Layer 10 of a small transformer language model trained on English Wikipedia (15 layers, counted from 0, width 128). Numbers have three digits each and are written without spaces.
A neuron adds its activation times its output weights to the MLP's output. To switch it off is to set its activation to zero at one token and run the rest of the model.

Output weights of the MLP neurons that the questions are about. A number n stands for (n - 500) times 0.0016.
n35: 621505457557564509515641606507567511618385525549496522728458559405502549570384435546601546521475485489547483392492546558518470526553519624400466549586541485389562472525337437431543529524519473455490539515627449482443488551484566448424612323399433496394609549458498560414383455486506421490616429545504544500404431454416440553498579620521546441429523366444554382498534435557485510530385
n81: 582558521310483476510554526488250596517365631460535681496528447427531451471387533508456450454388714636643604500425749553443345676561643503636411545337471482527390671480589390532476522554538508490530330471317465474410364452389557656627457432410521565642497343539385458305570575717486566358632567376450383689421467366521503514468527616523446398471665471503629682506389559538342472455431
n111: 826416378744399550244604638462418436619572548567492282689450741790524815396416664526590590295558748354519563381527396675460488324511624411548598277422386569592613511371420604457471493316309428445371530657639518409562776652635512474596275665549657406361400470569402479296568326361739414672651450542569276496451371753454648543544508453568386207338717438306310308378705446322343450628549
n114: 552373655556587551445477608629475541386587534538355445489686554617435553553556532778626597498337577541457531463456544410591586504546330445443419447381497567550548494399535495539463489368494437600557472475433540529625579375588496535503400444508535467535529426476488447399601517445473437435472408548531618491436419488413473455492386517562411531632565622413393504549426564417458415374515
n151: 466473422630401471539714485500464454482384604596353444559413511565706524617583460446530465462533460316554397570391414478527463545627470420478487703406497593413619468443459375525517457509464561428693351525558560599522584315552362326515497635482541514490345441484616542495535331308508601439625443562671411479357735632539600527472646477374411587473411445532525402610574497457380614396569
n171: 593412521503433423408599569372624531458587414590503712407466596626528477568531418539479477563500531588458460596438446495517344684565367530389364531410612435376509365512559403503405371585238368564459450414535231657567612539656503472320561559392625398549472494438506534576476421563670592465597455497677505551356537548531735483650652494479266342354696354603494522351542533481464514445683
n187: 533406556543500332601503403373539503712497268628542603441598503477523394634347421590384326737690538489325599484469566450590437465519640533452327263600424589542490604251413477482585509481570548459473429621570494644439503614449417577539463390785431460391497534531462510454637348535666554468442519392649494372540330500387519757599547029438337832457721602595523449404469529500595397497503
n194: 513691456417293603413522505448559439442525466534486450598325436442772574399611468390494438543510304640535413500601503508543347385305578420415737472763482514558512513480426632425523380632500431536383375445496605514432516524713646481563452631570587705356422356470558554471566497561506393565341574424377404519595476629279626452484619580621547473581445395536494503392562500330465604408557
n223: 518557520265702588551352549595368391518631497443674476430228484443303593516718506521337558619434540411382554506604540497415416591574497438697620657572532674479731503487546409596595673566656575404373394596453594424566563451431669488507664514500542605327507297540555440596580288559358286312500360512477386479520493478639391339435384452471736414280243644494597476526359543524535564523382
n270: 371486655619528500612549361487582425462494382545525406216470682299522584325489434411472394451647603544454539626292343514339515434597549514543476662425686543393500500361687442675500357610604460344494645623710604670487557532462467483503381490643506566413449491565431529534436548345494581665711368588318354462446727409508463506403535437358431475534570542602522367516599355671432418405619
n275: 520640554212432677512388659429394385409500567597528619347385339458512457584541438320579421405527685422762441520607399330628381596618419584399134517439310560304639391408567591691430595403559521387575725458570356780623255688433401493244639411418447457518599453534582390612409616425480528576540567570567421651435540625522388286500504636422611667411349677626386658600429500464627393398692
n348: 503343614484709537487579660472461569503416441619470433693313491710451495527545538597479411445578429542539679612368644342686347460432765478494352565443435447610518460405528406591407382568558508517503511677610296541506519530580730483272479615555450629417399489557378509441465393671409601653525472614519355438521338487565632303402463424441494306491490468506444546333507391462444615585539
n392: 596526436411682498531483352412500327632417466455588417425589516486527449498481539570664494468490481551526433529439390525505473543581505364596523513650528468447707548532408500485359427556451581497451576435580704491509421509513453533490529434589400542488646576427605385498461514504542430417457498463611500447436522554559534493462483468378610450381781530437435420593618451423477439414476
n441: 470609471437647425481433388493434509448601512474485524545447540490634627422367524514549400522506550534442646552436469391575508504512611478558511494567449342564541398563471487482565403578594624360482568488564514453581587471480413463552520461543542467416538405502405498500570426557502536447539498401520342485649532651515500367530518507660498361359485440456557438573604454556614375498418
n452: 470484476610440543627559479580680611653453415405491478376480548247438448491517687550363487492493601539483491503447368508523497546564588557561580480467446650476582532362442338487505394560669349439519492487469614440660516605566531503392397522445668300669470506598584515439485563627607540326613547257417386497452163631658567626476485343547354470476563663426792460509431392392570328503420
n477: 430322558695670516508523497346582552589544562415339601616491680628584353469424641541472452569558663647348319609506503469509539636272478469383518438544603522576513557450541536450414535550677449568486331475442675570388393551549434541540371435569625519500577515366622239762540606440640555388401506556421537370473403647445223479577634100547674487494507279500475534412526441317441553458465

Each question names a token from some text and the token that comes next. It shows the activations a of the neurons there, in the order above. A number n stands for (n - 500) times 0.011.

Then comes g, the gradient of the next token's log-probability with respect to the MLP's output, scaled to length 1. A neuron's effect is roughly proportional to its activation times (output weights . g). A number n stands for (n - 500) times 0.00075.

"D", then " |\n"
a: 498500500515523497499717500494491500570489485850
g: 518459626749525431419721525413540530482695339616529276424490517535411377402536297361377708581653456513594570553500516515373517456415669570309487642462580436639464352549469407558464425207409594533371392556280502532457541409437558508542545566651537402590484587663386451578460529539741361126449410589432387493563444695394374431688651863446734288613548574474225437511606635547403518611422
Switching off which neuron hurts the next token most? n477

" on", then " the"
a: 493580928495491494670496485592485498563496964488
g: 251512361516713544326570456506530619516635441527524233596343419630396520452633557451513446653493357719369535489373720419587565480475721655686595486481358599701441510369588560497461478558530296268532541341788534590562488471541528554546524388422510619432426436470675431276520299511903504674621487371561385416438480439566396479518773392567454181495559344586505448375515530309465547381574
Which two neurons, each switched off alone, lower its probability most, in order? n111, n452

" all", then " go"
a: 499500557485487493486498498515881500734670777499
g: 280410663384641384355373555621449477484552543397476640458531449473555648778306424406411440342615553593589548423480290531553369598484541492435344667518495561469452555664419583435329824412491366461702449719456581569548654345570656641394533453410571332607399518344503405432646607838488578315603764374444675598378391422416692505336382509425617491494565555253442620435382543405609551271538
Switching off which neuron hurts the next token most? n275

" with", then " N"
a: 497530735489489488774500486485486576508522496497
g: 513458348513377545743433502627555526325532494342383555448550499564313598286214784504457634525685589335385551366643635608245591699479672451433558572454540620542444617575663495368653437502829389446500423444359424460070512442542587507494299535614665455576473589583582472594276296568602457545476436504486575468437540503643501306464733506436512265436369603429417527505480599609418543492620
Switching off which neuron hurts the next token most? n111

" c", then "ry"
a: 528498496530508641485491497500499644491488667485
g: 556707590432597520551576435523618524601565599440752493323613723473511617600411419675579455295416473452514455396394313614320549296549487427393822593550211552522679639337516358581601250387358528481719306378405757417483556497517616544510392500443603528370540626569383557595389402429450245477538512576299273519514410720644282820549534506498500478497577586562488452360511550451494356458494
Switching off which neuron hurts the next token most? n452

"N", then "+"
a: 485500500490571485500499692500490494487509492523
g: 334647591299260614584485535442536546481639461498592650518200540675479393521703617536507674387471450727558593314396561493734298610562444543538496689438576399256552499564652390359474597751365438525412512568562540477639445487470419554552536437376516546398564614323567608476834562356258649761445500381392438299583523313564606460451379382471452735488237408561364452409639514464424436488471
Switching off which neuron hurts the next token most? n223

",", then " such"
a: 485625499485495499779492498677485489492527500710
g: 420678406651443584759588574277413556608388572596505431510353497619523551028639575290784355470629452500596354303602236358546485375356412563657580498366446411602405545415499435472644572610429557681496748365525697575539700551447424472365257329586364316441521402459613597559572551466528578465487523446323489663539517612590590356403618573411496413742491528447499417568615505471489424417597
Switching off which neuron hurts the next token most? n270

"0", then " p"
a: 638499499492486499500489497500593489681486487701
g: 436723380057598545302425464585475441496468463426477662501338577639583698564644546566347318420560328384604517338479581578730440556619426436539589399434351432543667634433474544567493457863409570497616584370633536577341603569491617626426652394467442472464544338100533565539552529457381614605592570304580647539602523432512618456457434361496298360458444317445654612561285434500668490521560
Which neuron, switched off, raises the next token's probability most? n477

" Lab", then "ial"
a: 672500500491494491500497486495500713488487500485
g: 298657590483651534552733597470591733655417548415648529647644374401587340627334501412595529366619643326446419388440337520608604385530429551672716512323430522346725798455299635446333633432459544448629452261378451428379483492725651524494364343593423513448559799522446556559551445112542598458588398570480506461482501500553499365664445367431479543246544456453591404423563494553560367462442
Which neuron, switched off, raises the next token's probability most? n348

" than", then " R"
a: 499617711494499491487485486667485494688487485499
g: 602373509621514624386503570519484540495603333527267364699530351621311776303392748486346451630748586434411542394516348373629494442581554429517639546405683525651502704368560694479530465470695447557348361422605510398257542513515419534353475574646700510631556493570611439824437331600577267413387432452400521523651306485593459287438473355602510383548626275442496487295529544476456559497688
Switching off which neuron hurts the next token most? n111

"alls", then " in"
a: 488555542497685567646499497485495500499485628608
g: 526511338442342443474513584467466390525597671559434669357634394426368494617511458609565514454649394459634449297519753593603706450542456477476508382458557522382302305812422411687659415627496533374623390413494509162451274389383509558538327807470571485543590619369607547561411444246595326511449477431636335482363624453644766549459741673460545653472394627651483337420605396509559553393483
Switching off which neuron hurts the next token most? n151

" Central", then " |"
a: 486500500489492485490491486490496707553485486500
g: 593398552779463366448643591496476654528521667648602452218529394362490335612451264676530523616258413461520499612502460434315546400488659494513435514498478578532465389448481395388370551385518718526447371621388586449722374441508513475690372618575463320309709567733382561631430495566773596316290431425613336456474618590338488595761570655328717643417480566544514361540432348542347380596480
Which neuron, switched off, raises the next token's probability most? n348

" |", then " "
a: 647500496558485515500572503500557486495486500485
g: 393462463450371492569583546517588378568326721610678607618536486554526442638444372457556647392291532702232449729465500576421585626776356680536331522614594680522453493652304498505497489574412527561762518538431407416472470350546568666593565498542454501453206620563500268224471354470415729465691425473579517449522472478561418546674514344646311422379624557608342554317505451493288191510431
Switching off which neuron hurts the next token most? n35

".", then " These"
a: 486515807496495486499491511613497485504598487485
g: 274576609531315475526488672259484636745405444639468449654365555379468339273623444521548569481604400634524478424726376389581343351446674793601650480330485504704379722468386476539390398616347536647348510567478613582429431523378332559476627302396367420516615456692512622499506598537279648518558467557609490583298555628533424626368297584434557629658408330389430507785428555515563373508403
Which neuron, switched off, raises the next token's probability most? n111

" certain", then " m"
a: 485493497489489514772500496485485834520499491495
g: 427205651387597334489508705498609386759496504370497435482450394663458791434446501582616435551321403511308493520598480417538747428531663558600550467515428548570374584475585560354545678391589356385450482354507569434312617354345280625376497456684549412520589430495339678441649559482416297520384664420445517498515419356467551458586567435438259348474505707783641572551484596495766344801507
Switching off which neuron hurts the next token most? n187

" friend", then "s"
a: 536497500509500500488679498485526533490493488500
g: 682642502198415740404379567379360436424561621524553452512601483564654351555694513566549418615445496548598680604594468398291350428465431474516378321628426579321720333415590441462470538596526526688538867456608373572481315451258419530521755456450394289457449325676564586461545626631746488527365325612588263537358462481585515421451282569290550513546447477647500649492489452536366548590624
Switching off which neuron hurts the next token most? n275

" IN", then "T"
a: 514499500494499496496499487500500495720491495524
g: 572612549298505328536568495485337413431502468394719532362318406675466468500453429375584552296556297600361346658583438530514445557234540399763511449556272395518667363615381609540541550571681559432636466652697468554425611521531430333296371505467386458626571745646561490559636888641434485615566551585456259208513509305408489409489338622571450567389458536567599453444631619537678398457580
Switching off which neuron hurts the next token most? n392

" m", then "or"
a: 485493500661485489496500500485500498536487485518
g: 616456536518566761864575479376715406594617616415491674559447496440418396698456379555359546677593520455553483294415389580595497437492545386626305523519277276424560409597603281689283522392659380250592630386501694460551567381523347635528543374571435562520520507384456479435441639450530431322521431420593570555442361569592505580352578404202315408709515635589468502511425715568334754452516
Switching off which neuron hurts the next token most? n114

"am", then "ar"
a: 497500500660513497500601500486500500516543541508
g: 687439484481527564426507581393450394541625528585499473309556706654451657484625501570484651467341488362581397432369525450615440664386571416415458618660513528558438405316518291509525798320383269627669596568760400485563406482450565532460736506597431779440379215500425540491543630680541499586639328659420590505334668314467284594257496569490533447405521532292552538785502303340443386421448
Switching off which neuron hurts the next token most? n114

" box", then " office"
a: 769500488496515497515485485500498700498496486500
g: 594411649430691469507344245484419221221492580566448417457561565777505411275589588463630673468293737355574416319421743712522550587423627530585565450569343405243574451293458423589450516479446431400645392386563415443578520464608527471452563523535480495421445481570450510360477484372632450648415468539489338463746644441612599323543707483471649407472331660779398547491760533545570690439462
Switching off which neuron hurts the next token most? n348

"ern", then " part"
a: 592574488516646547789500668500486703604494499500
g: 330737645542695459481483413542504384575460446509397453511349448492533531535569461501566643603463592327288546583421587360549235400459049553363268652444480526322636488676367505469437583634413587566588576525534499407524368425485520607488434584613374541464503628225480451628554572347521836579443542435533478354592589488372604398818621611432365670535500435720465594711474391377304403656589
Which neuron, switched off, raises the next token's probability most? n223

" |", then " at"
a: 614500494502496500500496500485497500487499500687
g: 371333686575483494501629397448515652339596407361519446451485345607589662471588494363495535252555250426655537456576504413682511257350426457646348331564545565650524673739469469695563460698202558462520433535580624440808577498432486413545487448514483510596470484425586412680602655256508506458254471593497374461422487552420643514473379494564586521510610325521630166703205498579621444599604
Which neuron, switched off, raises the next token's probability most? n35

"a", then " Ah"
a: 493499500486497485498566498509500486535485494500
g: 329532515691278302451616574700590358372533474351421496463383584330481515350640620676267360495488717575484399420566476583403442432249587507541437335464340666593436426470472716568442529589706465470453457544656578438246501448473590580354290495497595673581471615659699608437436394611582444546568393377386390593213522504599556521549748419446659338663503523592372693590549832469430473369472
Switching off which neuron hurts the next token most? n194

" is", then " sh"
a: 487551760493485487522499573603570491490633495500
g: 424466854310567432433455548651694549461703561483553739370411404581748460557461384417347476380593479493672579441586385549407536691725575364431471480466645521467692696441462471486539603372370697548493327563325506418486560462392479742507488496257417405491522465526521454693520680557148411526448567585461564399496420484495271423462362333447330531353582383484438589700506412617752279669501
Which neuron, switched off, raises the next token's probability most? n111

"le", then "ton"
a: 489489500529498500491485514494492496784616497500
g: 600726437156640638397579281402560364495317493584773360458590594697499473672438492469560431246373250412607426622619570347531370496386465578697397615418654395352586583356702369532564692655555628383483616501475438459501568487627426374587548484680451598557412472449275617466530432720495425343490630554416592597439413521636696423526564502659613441494512415487395342455286467511286684346505
Switching off which neuron hurts the next token most? n392

"av", then "in"
a: 491499500552605494500678520500500500515487798503
g: 568578605352371506372485255593684501641444551585529458504721619702503532490668572450515551436645668609481644600211292575585614510538549634308390288439663433564367551638653403455569291540386486478573478729425442673487437298331268451541329467555508594564637384350504319274419823616336596381515603374426549643503517428624490364600659491580630436503469278346511414460406470486481598596365
Which neuron, switched off, raises the next token's probability most? n194

"5", then ":"
a: 485494500497485490500485499500487505489551499817
g: 438549373444467427612587371583418604348493487333555592540573413393341487611461696470309517420543592484334525439476476538523448260666723635587496425644594308413479455606423476518567475643466652488367618505320434498774460426629417440729426500510352375308481517640593774547555584416349723538549577484590284482549600303651428691657603252593380495374427530527526388609622312584521605082631
Switching off which neuron hurts the next token most? n441

"ty", then " Stadium"
a: 494489500546486492500495611499488500500488500500
g: 339562534348473308361624266606530284458690513383372647644589783383612547409493482553474372618362479417571518688460531436492636613433411420560546429392489457303590453527670549608606665455324419375817478476546365516292569342480465491532418506289620587435560582472445353513644667676391626646727674630639591238511488441337306355448490559345461577541415392461402502593627726659449340540597
Which neuron, switched off, raises the next token's probability most? n223

"'s", then " Je"
a: 485489493492487500718485584639515640485499494499
g: 349361407632470714577434481457526687439570581357540356646430453447248656346532685367430321513601578418616510403505480369579668378660755604434668342561294572643250449680491508483558378456738324400560547590455509560431407549705549499499289583261597482526487623528561485447449313577564450367609567246529412360372518651624469542519645445693597318303604364577437674419617580319629498619427
Switching off which neuron hurts the next token most? n348